Layer 2 of a small transformer language model trained on English Wikipedia (14 layers, counted from 0, width 128).
A neuron's activation on a vector x is ReLU(gate . x + bias) times (in . x + bias), where the dot is the dot product.

Input weights of the MLP neurons that the questions are about. A number n stands for (n - 500) times 0.00053.
n8 gate (bias -0.026): 586 732 550 587 326 654 511 657 504 403 346 357 618 560 439 442 628 391 592 550 430 348 209 408 388 167 286 460 627 581 488 549 409 525 374 489 342 488 610 479 233 529 361 431 458 411 294 599 445 574 457 232 404 383 535 543 597 412 512 414 698 412 429 711 765 384 634 584 304 831 492 463 504 596 596 841 452 629 500 470 493 547 471 415 544 320 635 526 303 769 280 589 398 619 417 500 601 550 169 632 660 441 427 585 411 468 492 292 726 349 603 372 331 678 537 457 567 500 726 388 420 678 464 528 512 520 445 605
n23 gate (bias -0.064): 579 464 577 508 412 454 691 585 296 402 390 492 462 533 384 547 594 528 611 310 441 409 429 380 702 328 345 512 425 698 738 459 488 574 291 359 725 547 309 571 504 431 347 539 320 652 565 562 571 398 511 311 732 553 629 422 630 572 647 425 711 621 525 759 577 625 264 427 621 732 592 788 441 466 504 437 447 357 504 538 820 539 589 365 633 512 540 360 728 442 429 423 368 604 268 231 811 575 508 168 380 560 403 429 426 678 430 314 391 548 471 406 642 496 479 563 530 475 309 403 621 438 300 597 437 537 320 769
n39 gate (bias -0.017): 319 455 390 278 313 461 485 508 388 532 508 757 284 372 417 500 731 690 438 312 432 545 205 591 541 500 539 488 538 658 513 321 547 421 654 635 633 424 706 420 432 467 424 449 605 462 459 293 403 484 441 391 249 492 516 369 344 578 448 715 555 677 694 454 426 821 465 594 738 691 342 567 143 702 759 440 330 322 753 608 420 153 447 698 488 583 484 600 566 563 419 247 546 648 415 454 795 467 609 385 485 332 433 576 433 299 575 651 525 553 588 699 426 504 432 504 500 453 260 583 508 314 484 537 643 517 476 666
n97 gate (bias -0.027): 586 420 298 554 409 483 653 580 441 324 545 374 538 436 286 368 596 528 588 251 496 396 678 454 575 504 397 389 402 274 479 338 561 355 451 695 617 442 480 598 327 443 565 439 796 585 452 627 492 504 633 534 393 726 435 376 481 627 684 357 504 604 675 524 320 631 622 376 298 421 256 472 723 711 544 301 444 275 586 339 432 515 452 352 151 527 393 537 665 511 789 323 761 574 504 647 548 405 504 369 763 485 569 415 447 552 642 561 361 654 638 407 408 722 463 266 503 508 692 385 583 473 595 695 385 403 468 552
n179 gate (bias -0.068): 337 435 612 572 634 513 677 550 717 518 207 442 815 561 302 413 374 365 514 348 464 614 428 519 597 400 705 213 508 360 500 414 554 315 430 458 631 586 663 375 594 333 438 305 405 578 213 600 643 421 500 509 562 681 437 559 476 702 524 321 681 419 840 566 484 641 554 622 390 585 433 719 584 684 764 639 480 295 562 489 476 496 515 241 553 535 436 549 365 598 388 418 471 633 222 662 849 421 405 443 602 316 578 449 385 528 512 471 348 371 406 575 577 529 331 516 639 487 400 402 439 762 480 545 520 706 343 416
n184 gate (bias -0.040): 396 575 575 311 459 397 514 255 492 517 426 690 234 313 265 665 596 587 451 442 365 247 566 618 606 512 711 531 602 489 435 476 564 640 444 708 336 752 415 598 649 267 480 671 324 512 384 415 461 366 468 689 564 452 656 550 492 677 407 358 643 417 334 552 615 424 372 618 629 426 385 661 516 581 453 639 520 416 702 544 503 458 591 602 244 640 331 585 337 628 523 655 577 512 489 561 512 665 488 180 313 375 421 358 292 212 387 456 737 672 475 443 258 480 566 295 530 525 480 542 468 397 684 421 511 428 402 500
n208 gate (bias 0.034): 465 231 236 542 417 554 657 504 260 497 470 504 449 609 227 153 519 286 311 525 387 536 588 662 784 488 366 628 591 550 620 529 420 526 362 606 768 469 516 508 616 873 660 322 279 545 455 541 441 776 587 748 500 500 473 500 761 448 413 319 492 560 664 561 552 419 431 408 711 513 483 243 525 652 665 248 710 366 475 564 401 566 485 489 480 508 616 316 536 687 480 274 623 586 391 471 626 514 578 460 556 433 381 411 500 408 582 406 559 595 486 457 560 455 625 641 580 550 525 485 444 519 456 472 225 655 480 745
n269 gate (bias -0.021): 504 739 565 227 450 354 770 568 375 500 698 582 462 504 206 488 716 440 652 442 430 766 583 615 508 307 393 417 578 450 669 346 561 420 456 526 516 782 535 508 458 415 398 427 627 577 528 434 477 446 450 470 721 399 496 450 446 429 488 427 557 631 450 630 632 238 245 388 608 350 347 577 310 415 600 531 400 371 418 489 486 767 441 552 492 565 421 373 584 572 246 335 773 717 803 524 524 723 374 253 426 607 439 631 536 305 390 419 441 504 627 287 356 552 707 445 640 508 557 558 432 373 409 604 404 524 599 631
n286 gate (bias -0.174): 545 455 626 461 341 582 669 425 504 532 488 636 417 763 544 339 380 508 401 392 318 433 414 504 475 422 559 335 394 448 560 408 571 681 420 765 487 776 667 249 544 541 673 456 430 605 408 598 614 436 548 408 540 601 644 404 392 570 443 377 496 479 613 504 562 568 780 558 699 527 500 483 817 538 666 322 438 312 445 519 447 508 447 301 364 710 586 736 312 515 606 275 711 262 589 424 869 529 360 438 473 454 385 520 244 475 686 352 403 496 342 396 284 973 539 500 666 423 335 361 442 504 660 699 584 404 361 663
n310 gate (bias -0.106): 523 633 496 837 310 630 542 414 365 416 368 232 237 587 653 546 462 539 490 366 656 394 610 541 484 543 437 473 400 613 403 385 474 457 282 471 619 663 346 504 383 629 652 417 405 472 516 766 615 515 387 304 578 540 515 576 515 698 619 356 697 391 602 425 457 375 612 484 415 660 451 436 682 543 457 523 398 366 740 401 430 485 691 337 469 627 589 474 201 549 270 476 636 287 280 596 698 337 524 434 533 482 489 678 583 270 652 496 497 566 375 508 410 848 520 794 559 520 524 477 352 647 663 543 334 686 411 611
n311 gate (bias -0.125): 496 573 562 695 479 611 558 648 380 581 359 383 401 549 453 452 382 319 649 445 361 500 674 449 533 548 551 541 521 614 584 587 655 448 293 711 347 599 512 256 314 423 696 673 353 674 611 307 588 544 566 239 387 678 547 706 326 602 732 412 721 806 479 537 172 409 601 308 371 721 428 235 466 322 426 744 208 566 287 431 587 528 613 560 459 262 618 649 492 390 380 315 567 554 511 408 686 558 454 427 458 549 484 524 496 569 413 504 433 439 699 508 426 607 538 516 364 330 663 716 325 413 682 459 386 595 512 799
n8 in (bias 0.024): 680 655 349 252 443 277 589 549 500 669 414 526 709 266 687 550 678 496 592 400 313 364 561 486 504 467 349 570 519 489 565 541 461 544 283 448 481 504 482 564 233 563 338 372 652 579 522 318 486 682 500 543 493 373 664 600 672 584 623 481 535 518 434 575 807 258 380 559 410 614 370 504 550 476 633 496 541 478 304 500 516 650 486 520 309 137 463 583 340 569 428 396 662 424 493 662 619 510 406 725 561 387 348 350 653 706 534 534 583 427 657 468 396 463 542 486 463 358 443 656 533 582 361 301 528 534 398 432
n23 in (bias 0.009): 536 577 640 542 356 347 487 654 469 465 366 395 519 441 468 475 457 260 542 615 371 387 481 560 613 442 374 412 481 666 428 385 636 470 455 434 418 365 522 462 525 782 537 588 387 742 441 542 558 383 612 738 577 682 525 493 258 427 388 350 434 346 658 370 511 450 630 493 487 788 668 634 177 361 794 507 699 496 410 565 606 507 257 517 456 468 660 442 648 612 493 470 260 451 483 410 548 539 402 676 633 483 338 575 559 595 545 683 602 274 301 514 378 441 496 550 595 271 474 719 613 504 504 452 631 574 460 496
n39 in (bias 0.013): 590 484 408 413 533 249 803 382 286 490 732 623 714 468 519 531 608 556 571 483 414 449 321 512 348 603 381 504 615 284 446 402 454 453 476 447 739 744 571 298 620 439 279 442 568 366 460 372 410 640 255 636 374 459 527 217 566 317 551 668 561 532 353 341 456 485 378 340 634 898 342 512 541 737 416 708 540 439 545 519 537 496 533 648 679 765 361 523 456 637 685 544 263 582 432 447 391 521 549 560 403 467 316 512 516 272 720 614 399 659 696 415 637 500 388 339 553 317 418 408 496 485 520 580 570 370 448 723
n97 in (bias -0.021): 312 408 437 638 565 319 678 419 399 423 517 303 353 530 571 712 504 597 530 573 327 560 565 255 515 504 398 254 542 408 477 627 504 507 571 580 605 500 790 432 464 460 477 568 755 526 370 489 428 393 563 492 274 642 400 772 496 566 460 330 318 618 446 481 396 653 327 504 386 720 347 590 508 401 426 420 374 791 402 362 610 457 384 401 629 443 383 490 600 619 565 504 617 409 562 496 504 484 591 530 428 253 504 615 530 600 500 624 221 482 572 539 396 560 193 500 515 600 750 472 625 457 723 688 575 493 427 536
n179 in (bias 0.008): 229 362 646 438 442 434 646 664 727 400 384 615 846 594 242 464 446 278 473 516 482 547 558 536 589 352 554 150 577 500 473 473 475 282 386 504 591 504 625 600 395 467 469 410 429 470 579 515 683 460 547 671 514 523 417 438 373 734 478 531 543 496 735 542 523 543 479 493 544 785 613 743 450 621 668 643 278 357 504 616 707 478 297 469 347 779 530 605 425 648 317 598 355 569 430 511 572 371 485 354 406 399 518 420 364 515 599 702 568 292 390 460 508 390 504 613 491 418 385 568 347 605 515 620 421 519 463 553
n184 in (bias -0.013): 438 676 403 166 453 332 543 464 390 558 440 906 535 379 579 555 663 703 364 594 401 375 418 601 500 485 539 429 577 302 535 432 407 633 363 613 508 547 360 527 674 349 519 734 126 393 666 450 680 355 524 675 629 602 348 449 413 619 643 423 664 683 390 591 669 153 439 526 558 504 430 439 791 604 519 584 541 375 485 588 478 420 517 549 552 514 578 458 308 540 456 500 611 296 482 531 610 639 600 433 437 340 396 402 496 552 630 378 708 667 573 351 538 587 582 383 503 387 458 363 507 533 511 549 562 405 411 512
n208 in (bias 0.011): 599 515 371 360 430 759 497 450 626 578 472 481 528 545 417 354 784 390 387 582 471 561 488 522 732 470 446 440 628 648 597 515 600 435 760 624 485 525 215 450 380 755 439 323 428 511 580 740 600 343 517 684 557 454 623 496 555 515 378 589 521 331 752 576 300 504 310 545 541 587 410 294 294 458 508 445 697 125 573 595 529 471 254 584 313 568 627 363 553 409 504 405 742 612 624 558 561 427 581 564 444 291 507 412 569 447 527 416 529 642 493 332 285 405 535 537 368 371 465 377 537 500 426 741 406 622 437 525
n269 in (bias -0.044): 430 402 489 535 512 527 594 364 350 471 553 343 528 436 633 500 420 530 507 516 467 615 445 172 638 597 177 455 438 572 279 690 368 490 511 528 481 529 386 550 627 349 419 504 624 462 481 786 714 624 514 572 432 473 601 493 249 638 349 400 372 425 732 473 459 518 396 691 500 550 457 717 733 510 297 449 617 515 662 658 484 533 621 483 354 608 411 704 610 399 563 470 358 546 271 519 603 360 515 586 187 451 489 453 496 507 688 588 353 511 613 704 575 386 516 511 365 254 519 619 410 616 749 515 703 477 377 398
n286 in (bias -0.015): 593 303 392 481 451 576 568 402 626 440 466 560 642 791 657 422 525 184 341 405 229 520 633 567 482 529 493 380 541 468 444 630 576 649 522 572 356 504 349 312 461 493 642 602 546 430 603 598 597 500 510 244 619 459 419 496 486 485 461 324 458 387 420 433 584 775 545 547 156 512 352 493 519 524 617 454 562 448 246 469 283 330 571 632 518 521 656 596 456 500 536 382 638 331 449 556 696 513 709 456 426 622 420 642 356 515 444 399 522 254 442 716 445 452 371 421 476 405 459 602 675 588 634 442 482 452 778 592
n310 in (bias 0.019): 440 644 427 543 354 456 466 438 476 510 600 399 492 535 431 544 585 538 611 595 570 503 460 610 576 353 464 504 504 423 394 183 554 611 527 543 577 636 661 504 305 527 376 255 209 589 308 680 351 430 339 427 496 473 742 356 482 685 578 438 641 435 484 527 573 379 682 736 252 500 532 662 480 602 530 660 439 335 590 279 380 555 570 359 428 606 519 393 431 418 392 397 500 324 329 687 554 618 411 546 334 793 372 589 801 527 644 516 569 447 443 559 301 519 607 552 671 718 492 280 553 555 605 645 412 716 379 309
n311 in (bias -0.003): 415 489 462 402 421 485 581 503 587 462 388 541 458 639 438 553 504 205 600 602 320 556 609 413 287 615 372 550 642 531 478 662 669 582 485 606 507 486 518 586 665 474 485 500 469 570 540 373 511 658 716 461 531 746 437 574 356 363 564 567 744 735 154 345 445 335 483 417 559 496 700 412 553 433 304 546 281 741 366 514 614 155 497 480 623 420 669 537 442 402 642 730 637 414 725 630 463 539 478 536 439 591 274 500 434 569 607 341 579 450 542 380 438 482 327 557 488 474 559 640 547 367 615 475 342 460 482 587

Each question shows a token from some text and the vector x that enters the MLP there. A number n stands for (n - 500) times 0.0071.

" spoke": 410 485 600 620 303 589 665 426 540 558 422 524 514 382 629 598 487 775 395 443 482 519 500 454 484 594 513 466 508 548 385 612 709 481 424 497 399 545 310 487 469 596 602 346 527 573 368 423 404 456 266 515 515 482 532 421 473 317 648 600 488 381 501 529 423 601 523 547 712 482 508 510 489 487 540 538 592 461 510 483 292 440 487 600 537 424 481 429 555 855 579 459 400 573 520 358 403 541 582 423 418 599 500 375 393 560 353 605 383 466 544 479 497 670 402 596 594 434 411 439 644 617 634 520 487 443 430 433
Which of these neurons fires most? n39

"ory": 631 595 485 411 489 611 633 422 482 636 753 564 483 514 533 427 562 251 556 497 307 524 600 553 384 452 418 461 614 522 526 635 390 630 479 397 490 485 489 437 543 387 405 456 505 684 601 532 517 385 579 417 380 618 315 575 447 443 444 524 456 435 429 503 651 407 429 546 655 385 580 424 471 603 431 580 397 388 490 550 207 567 553 564 548 695 527 262 543 533 466 574 382 349 620 571 715 596 457 466 557 576 317 385 474 431 512 425 476 474 606 626 301 482 378 480 583 433 501 575 538 514 426 453 434 556 458 454
Which neuron fires most, and how strongly? n286, at about 0.34

"met": 540 512 461 323 506 363 668 615 480 480 607 458 556 505 422 502 469 415 408 470 508 474 510 596 643 475 368 497 530 487 617 593 488 732 681 400 369 546 643 464 415 503 346 514 435 591 514 536 595 559 485 551 375 550 585 479 514 296 467 387 530 545 335 584 524 352 449 408 612 293 478 640 358 438 521 444 549 714 483 638 312 439 469 308 623 460 708 299 506 502 631 484 445 518 549 486 491 584 694 646 551 545 384 339 505 552 435 451 423 497 339 501 536 650 318 447 706 422 531 482 462 680 534 548 457 511 496 556
Which of these neurons fires most? n23

"s": 567 499 568 366 400 370 721 471 544 704 665 651 508 390 570 635 425 424 522 485 306 469 416 429 447 520 463 541 522 539 489 535 552 609 539 480 422 481 501 519 464 480 521 447 441 526 469 372 409 369 477 421 459 495 401 541 529 411 376 587 424 469 472 602 462 421 503 297 664 523 507 577 403 581 349 588 448 514 484 672 334 386 655 598 571 677 567 474 693 558 517 483 526 438 498 452 701 480 473 527 632 684 587 203 416 566 455 517 439 463 555 609 478 645 419 530 274 523 439 480 476 415 598 522 367 497 485 531
Which neuron fires most, and how strongly? n39, at about 0.83

" Fa": 485 402 621 397 351 541 477 545 478 331 575 647 453 558 655 545 430 607 368 492 447 528 471 431 322 464 574 440 544 522 508 573 466 583 441 626 415 439 303 412 437 589 631 395 504 513 415 388 528 482 551 504 521 469 376 635 528 531 596 477 432 319 465 460 451 529 570 557 696 447 571 519 412 520 451 415 484 548 520 344 341 473 556 390 580 603 514 478 327 712 605 431 380 349 543 360 769 521 515 547 608 735 550 418 483 580 339 504 654 551 577 421 530 338 537 558 653 426 396 599 599 660 424 402 404 445 604 502
Which neuron fires most, and how strongly? n286, at about 0.62

" ste": 563 565 576 239 477 410 324 482 403 503 568 421 336 477 656 587 542 542 497 517 611 392 662 524 568 613 581 498 556 649 606 655 583 624 486 536 432 544 571 608 473 464 562 260 427 527 504 453 447 424 354 527 437 522 412 455 521 366 577 467 474 310 409 418 459 706 557 449 466 409 410 496 456 554 515 590 672 529 483 493 329 541 653 392 573 437 510 381 532 529 504 376 343 484 409 458 585 504 539 427 560 636 774 583 496 524 340 582 524 480 382 566 517 460 390 456 723 382 602 409 464 701 533 470 406 420 466 367
Which of these neurons fires most? n310

"bil": 601 526 518 385 493 445 603 461 496 396 505 427 493 470 614 473 452 200 357 419 407 441 407 375 512 427 540 568 479 523 633 644 404 494 460 451 523 527 700 464 413 699 452 469 613 554 569 621 435 475 433 553 384 634 430 466 544 540 579 535 363 489 464 564 499 441 485 452 744 531 562 666 386 425 592 533 445 533 520 516 209 504 477 284 551 654 644 320 494 556 489 495 500 479 556 421 584 445 637 516 406 599 457 452 421 523 540 422 522 520 446 579 496 379 461 458 809 406 573 413 517 672 539 426 543 668 403 470
Which of these neurons fires most? n23

" 7": 570 508 660 322 429 503 628 455 654 388 486 444 429 489 549 460 478 431 622 565 469 537 545 448 594 531 662 442 536 406 493 729 495 586 590 579 506 502 548 419 388 361 525 469 289 607 444 455 398 587 338 466 373 568 556 713 566 337 451 738 477 398 426 559 467 374 689 572 572 479 622 586 451 671 502 588 563 398 421 546 352 482 595 531 515 521 546 532 342 482 662 450 537 369 367 474 595 473 470 520 453 595 552 455 408 543 441 424 739 532 556 540 570 434 448 392 444 439 494 601 501 481 302 352 204 482 507 425
Which neuron fires most, and how strongly? n8, at about 0.19

"=": 518 486 536 435 488 520 470 380 357 405 565 417 433 521 532 489 477 535 512 431 439 500 450 395 440 367 487 627 420 436 469 532 511 547 610 594 372 418 503 594 626 443 602 570 423 627 512 623 297 415 624 433 479 509 529 655 485 461 638 490 501 620 571 535 447 687 576 404 347 648 457 606 581 606 295 533 306 454 488 435 263 584 618 309 622 657 436 235 471 517 722 532 477 459 637 504 473 404 539 371 521 619 579 378 536 536 430 673 519 406 567 647 514 387 424 442 307 498 646 489 531 497 646 636 361 478 449 458
Which of these neurons fires most? n97

"urb": 515 407 548 449 327 578 616 507 470 457 474 527 470 520 409 474 461 479 302 400 327 423 383 640 413 428 498 420 398 560 598 482 504 503 517 556 540 495 550 575 413 539 548 423 438 523 304 539 524 527 525 437 556 638 394 713 484 523 448 477 471 354 531 444 564 477 517 515 738 457 509 737 411 498 441 514 431 406 519 567 327 464 502 417 522 600 668 455 412 650 475 462 472 429 369 340 630 526 669 605 486 659 478 261 566 604 662 585 650 546 368 725 706 459 412 527 667 426 506 419 576 576 377 479 403 503 525 533
The three highest activations, in order: n179, n23, n286

" Ass": 376 471 375 451 662 506 497 513 485 377 561 412 458 499 468 487 475 363 309 554 639 429 423 523 386 515 529 563 601 653 508 533 315 597 454 516 419 497 421 571 475 561 458 324 473 623 596 484 594 374 500 502 449 419 339 555 485 666 455 415 457 281 378 492 321 518 496 531 449 501 592 584 349 539 507 487 432 570 493 316 478 431 623 441 644 626 539 572 385 687 519 466 422 351 510 550 687 601 360 509 487 717 558 462 469 645 428 427 521 596 645 642 561 323 505 550 652 360 553 549 363 657 622 539 502 477 622 605
Which neuron fires most, and how strongly? n310, at about 0.16

"\n\n": 524 567 399 409 606 395 676 495 458 343 447 486 323 453 476 482 616 521 618 484 544 599 487 420 410 444 474 446 395 429 429 512 544 586 618 671 660 532 584 554 438 484 522 513 450 704 390 544 509 550 598 414 455 570 419 599 611 469 483 557 482 550 370 646 291 668 544 470 443 529 500 548 629 678 389 389 467 445 383 440 244 415 174 635 458 543 441 506 491 726 597 380 423 539 573 523 464 433 545 446 429 579 587 235 531 594 441 524 434 592 638 447 446 515 407 504 433 446 601 442 578 615 587 480 461 451 508 494
Which of these neurons fires most? n97

" comp": 480 518 639 374 485 542 385 407 496 388 320 459 393 575 586 530 532 300 383 548 479 507 311 557 482 414 522 518 545 493 648 389 444 593 464 509 363 587 353 454 519 459 593 415 478 590 452 431 430 390 380 502 373 680 508 555 542 453 576 534 546 576 436 418 468 646 631 583 519 507 561 700 365 479 461 506 534 611 656 516 268 521 761 512 522 469 596 466 380 716 530 423 641 504 336 357 610 447 569 533 478 692 490 418 639 487 426 472 594 610 528 522 445 366 355 385 626 390 473 471 491 699 551 636 472 380 571 407
Which of these neurons fires most? n310

" Start": 534 446 484 371 474 645 635 358 637 447 566 412 601 573 533 333 429 490 529 520 515 510 393 570 434 302 494 480 520 490 591 616 404 531 490 608 543 568 544 489 324 653 360 294 317 701 451 457 516 606 417 536 405 600 505 590 367 399 487 500 451 474 380 506 538 388 530 544 541 427 633 630 469 586 468 415 453 336 551 550 366 528 569 327 598 530 496 400 328 602 557 397 646 534 433 506 569 662 445 421 324 620 503 420 365 540 464 462 672 533 560 625 500 300 532 551 689 338 484 592 392 691 607 504 382 516 547 602
The three highest activations, in order: n179, n208, n286

"ery": 706 462 549 407 530 542 682 506 415 537 825 489 402 541 500 530 402 329 399 591 306 447 551 473 543 484 423 428 597 395 600 547 367 525 578 605 345 496 561 452 423 407 446 330 427 614 658 493 462 400 458 495 399 431 359 658 449 482 602 446 593 587 510 564 667 379 457 375 672 334 523 548 460 560 607 540 500 466 399 604 302 546 512 565 543 441 572 425 553 611 429 473 300 473 668 526 742 536 590 648 604 602 450 376 457 498 482 384 483 420 531 476 413 537 587 490 535 482 473 594 522 515 451 447 371 320 545 423
Which of these neurons fires most? n8

"ining": 485 513 601 519 410 416 683 405 454 571 702 542 531 322 496 586 424 504 617 480 439 616 527 594 516 581 448 453 489 531 438 533 472 432 625 678 424 505 538 571 384 536 356 187 348 698 423 498 585 467 494 322 533 634 418 527 426 594 447 693 440 479 549 652 491 392 420 523 683 459 510 585 469 537 468 513 378 177 504 635 503 460 649 637 516 491 525 345 688 563 604 443 496 471 556 461 521 633 525 517 349 579 339 293 395 501 528 420 357 456 487 596 541 424 487 560 484 324 519 552 532 506 354 493 430 586 526 458
The three highest activations, in order: n269, n39, n208

".": 562 564 522 446 584 441 517 388 560 560 328 508 337 440 457 519 480 545 348 486 487 521 450 325 373 508 441 478 599 410 623 533 420 602 590 572 507 523 492 432 587 388 468 713 407 531 370 530 519 386 567 538 447 584 597 607 185 677 527 618 588 481 393 586 568 392 484 637 570 522 558 546 564 584 530 415 505 375 461 632 309 401 607 633 441 658 462 302 464 742 609 506 537 419 423 535 444 525 589 560 374 558 509 356 496 462 358 507 573 545 496 480 620 421 394 398 324 507 524 566 623 561 786 351 424 455 558 446
Which neuron fires most, and how strongly? n184, at about 3.2

"an": 543 556 439 461 407 585 643 515 459 576 832 643 515 357 368 566 381 395 502 452 260 510 500 377 505 556 398 562 594 475 506 528 445 629 625 371 534 489 471 463 512 567 499 454 464 568 528 539 510 512 594 352 492 560 312 512 610 524 354 508 450 379 595 584 608 470 493 452 647 496 478 390 591 449 444 501 544 292 541 561 202 419 520 548 515 502 648 469 640 484 614 552 453 375 593 349 581 521 459 579 506 657 384 344 533 619 556 387 546 351 600 528 435 533 324 604 420 512 523 481 605 384 355 441 441 590 553 576
Which neuron fires most, and how strongly? n208, at about 0.78

" (": 636 441 570 440 594 505 537 512 592 568 495 525 357 550 617 725 517 406 537 381 609 349 511 396 445 516 515 469 510 416 460 598 682 527 666 609 491 495 499 529 622 254 522 388 413 550 442 372 365 461 533 455 365 535 296 522 513 555 441 562 425 582 483 564 577 443 632 634 494 498 511 680 552 595 555 479 482 520 415 479 327 413 442 518 515 530 469 410 451 295 533 541 504 443 354 434 439 514 496 505 495 718 557 461 534 405 556 334 367 471 741 413 596 573 469 600 673 407 561 490 527 573 480 534 144 348 546 468
Which of these neurons fires most? n97

" And": 525 492 639 472 561 309 590 526 664 439 615 587 607 367 544 616 418 495 394 508 584 385 739 368 458 657 406 452 590 467 569 655 578 479 426 732 344 463 442 468 511 495 477 546 469 580 309 575 408 565 482 556 548 445 342 541 604 383 520 447 471 337 416 512 431 514 475 476 576 459 608 738 388 462 501 412 637 579 574 494 421 360 550 454 578 570 540 593 468 464 496 388 416 353 484 570 597 436 477 562 404 531 543 378 408 666 350 430 483 501 582 446 480 394 492 588 744 197 525 417 384 625 596 508 495 498 534 592
Which neuron fires most, and how strongly? n179, at about 0.068

"il": 635 599 585 451 388 542 599 391 504 441 844 535 420 397 471 481 446 229 495 469 368 403 411 445 267 515 416 561 583 370 595 400 474 520 434 589 395 474 474 513 564 571 451 434 489 668 585 508 635 494 631 499 465 546 457 545 391 402 434 423 546 535 537 636 608 496 422 418 724 407 492 595 571 454 555 353 423 353 411 383 226 400 524 467 482 557 711 306 484 509 535 530 533 478 666 451 692 472 451 594 433 547 470 443 507 530 499 619 570 539 583 638 455 442 502 525 638 488 483 474 581 544 476 339 418 467 586 571
Which of these neurons fires most? n286

" Cat": 547 425 346 428 457 401 526 343 607 338 680 602 621 594 417 473 430 601 425 582 516 541 564 516 515 532 501 530 471 482 599 654 545 505 424 512 456 360 500 482 444 644 399 496 482 597 438 453 461 594 288 668 422 401 436 557 525 451 556 571 402 422 479 545 440 433 664 573 499 489 678 753 346 504 464 502 409 528 547 415 274 437 490 392 542 438 581 397 396 520 619 496 301 491 523 547 708 594 403 587 381 678 518 453 476 634 290 430 635 499 412 471 501 410 560 699 597 438 490 533 539 647 549 526 348 324 571 573
Which neuron fires most, and how strongly? n8, at about 0.024

" exam": 471 423 564 470 490 612 565 425 405 487 440 435 438 656 585 536 536 516 529 432 415 588 529 597 532 394 429 595 625 479 520 677 582 645 624 658 441 560 474 537 495 580 454 194 308 504 505 571 408 349 366 534 509 595 403 682 461 438 409 498 528 517 460 441 323 503 445 551 592 370 470 804 373 574 465 441 572 489 506 485 324 444 702 550 631 437 419 385 326 733 513 528 436 436 335 514 614 674 570 639 504 570 486 512 474 505 360 566 445 524 318 525 598 473 446 581 597 413 492 396 582 644 441 493 346 428 425 411
Which of these neurons fires most? n310

")": 558 461 721 334 499 518 689 438 605 494 433 471 476 555 541 472 625 284 551 343 403 401 388 374 511 506 464 524 471 425 423 424 476 658 533 525 593 562 524 552 663 375 447 441 393 534 416 483 560 544 518 460 421 609 380 622 374 248 440 524 476 531 597 643 478 477 470 282 745 532 463 684 503 534 309 521 598 504 476 454 161 416 534 532 517 574 545 440 570 556 460 555 627 426 623 385 486 704 326 640 481 596 505 328 486 539 510 522 617 530 511 593 496 480 427 628 370 573 507 483 545 610 602 415 561 371 578 370
Which neuron fires most, and how strongly? n184, at about 0.15

"ment": 714 497 333 374 542 619 522 331 530 569 605 502 434 429 558 410 567 260 358 502 360 518 459 540 582 460 424 464 516 503 573 590 471 419 407 621 454 326 486 458 422 473 477 423 320 642 560 454 479 355 515 495 411 537 272 605 515 616 456 450 459 495 471 643 596 400 515 341 750 491 564 710 397 664 656 488 315 371 452 624 335 436 501 510 409 562 538 471 618 753 576 523 508 448 503 593 697 481 581 542 509 626 377 363 539 534 547 550 541 472 458 621 427 417 449 540 531 384 596 520 495 438 549 597 361 426 594 517
Which of these neurons fires most? n208

"/": 562 448 541 391 342 544 559 659 634 474 429 592 480 432 642 558 463 343 326 410 524 430 511 546 431 517 542 376 551 467 443 661 682 739 581 617 408 540 306 498 458 489 568 512 425 519 278 440 622 444 567 504 444 594 462 553 543 583 528 617 415 436 653 454 558 449 529 322 612 586 498 704 505 637 433 545 456 561 508 492 217 391 527 504 537 495 549 360 514 583 515 573 525 550 318 310 652 518 450 490 435 631 541 336 517 537 462 686 416 429 567 395 421 492 520 338 621 433 472 575 483 463 598 383 324 442 700 469
Which of these neurons fires most? n286

" Of": 560 578 731 453 605 292 567 435 596 449 628 462 686 385 594 478 600 572 527 652 619 532 611 419 584 501 437 377 472 435 568 588 245 562 469 644 382 521 458 526 376 572 467 500 417 673 478 502 560 422 457 325 443 393 516 501 511 434 534 545 432 529 447 597 366 404 464 587 443 428 733 500 550 470 360 462 658 461 517 507 447 492 645 494 507 700 492 504 411 543 618 396 415 306 456 581 431 589 447 379 472 710 441 461 513 536 486 190 475 403 550 428 491 347 448 533 707 383 555 464 392 660 443 530 518 508 581 486
The two highest activations, in order: n269, n8

" Christmas": 537 442 559 300 533 546 616 450 553 583 757 342 481 547 394 388 417 284 540 599 465 416 614 618 495 486 462 397 517 357 454 788 470 487 604 518 530 522 372 566 375 442 484 312 412 638 494 371 578 616 526 524 420 522 361 677 298 576 499 542 489 350 516 563 530 513 599 487 574 396 579 575 510 569 620 490 553 388 390 582 456 463 636 456 471 615 575 403 466 709 483 410 422 458 601 487 627 650 494 505 563 484 451 313 297 530 432 485 495 546 597 432 404 428 586 391 604 431 395 553 470 579 565 531 363 549 611 409
The three highest activations, in order: n179, n208, n286

"han": 340 567 536 430 298 371 574 452 517 441 652 553 389 380 535 570 334 408 347 522 389 393 494 373 588 497 389 586 556 534 473 594 395 528 639 487 507 572 541 575 330 487 439 436 494 521 501 457 508 526 577 560 448 540 578 527 434 394 535 581 510 345 467 630 486 504 488 517 750 498 559 747 412 477 575 492 596 513 454 572 267 415 472 483 567 483 710 436 589 533 508 424 468 431 668 480 456 618 453 549 571 521 447 336 576 599 662 487 454 507 436 617 697 505 281 480 703 454 425 368 586 597 334 408 576 551 419 540
Which of these neurons fires most? n23

" was": 532 516 631 519 448 566 494 448 448 532 541 461 401 588 600 569 498 572 540 278 410 474 408 320 453 654 460 613 546 488 471 481 561 585 378 623 522 668 531 630 724 491 488 441 652 590 351 526 394 589 280 539 396 597 575 625 560 319 537 503 516 476 405 575 320 572 468 689 568 427 391 438 509 631 350 357 549 365 391 514 250 349 554 578 513 488 512 550 434 492 678 494 628 405 566 404 392 440 392 467 476 634 458 321 490 388 498 467 545 519 641 381 587 653 451 512 503 437 363 484 538 595 508 588 503 368 594 542
The three highest activations, in order: n39, n286, n97

" wa": 481 634 562 457 558 547 424 434 549 487 517 405 449 487 675 623 515 526 555 530 664 430 437 366 477 567 577 530 509 534 651 624 430 596 377 544 487 661 406 499 448 314 627 356 561 522 695 562 421 437 300 341 444 536 555 468 621 357 652 568 457 394 348 630 402 551 506 339 535 541 404 572 504 520 559 492 610 490 530 527 201 475 507 486 506 448 529 434 423 617 494 486 375 416 518 420 386 440 538 469 616 643 538 558 514 553 513 446 549 553 578 524 508 527 379 326 766 567 274 459 526 579 537 289 381 520 452 382
The two highest activations, in order: n310, n8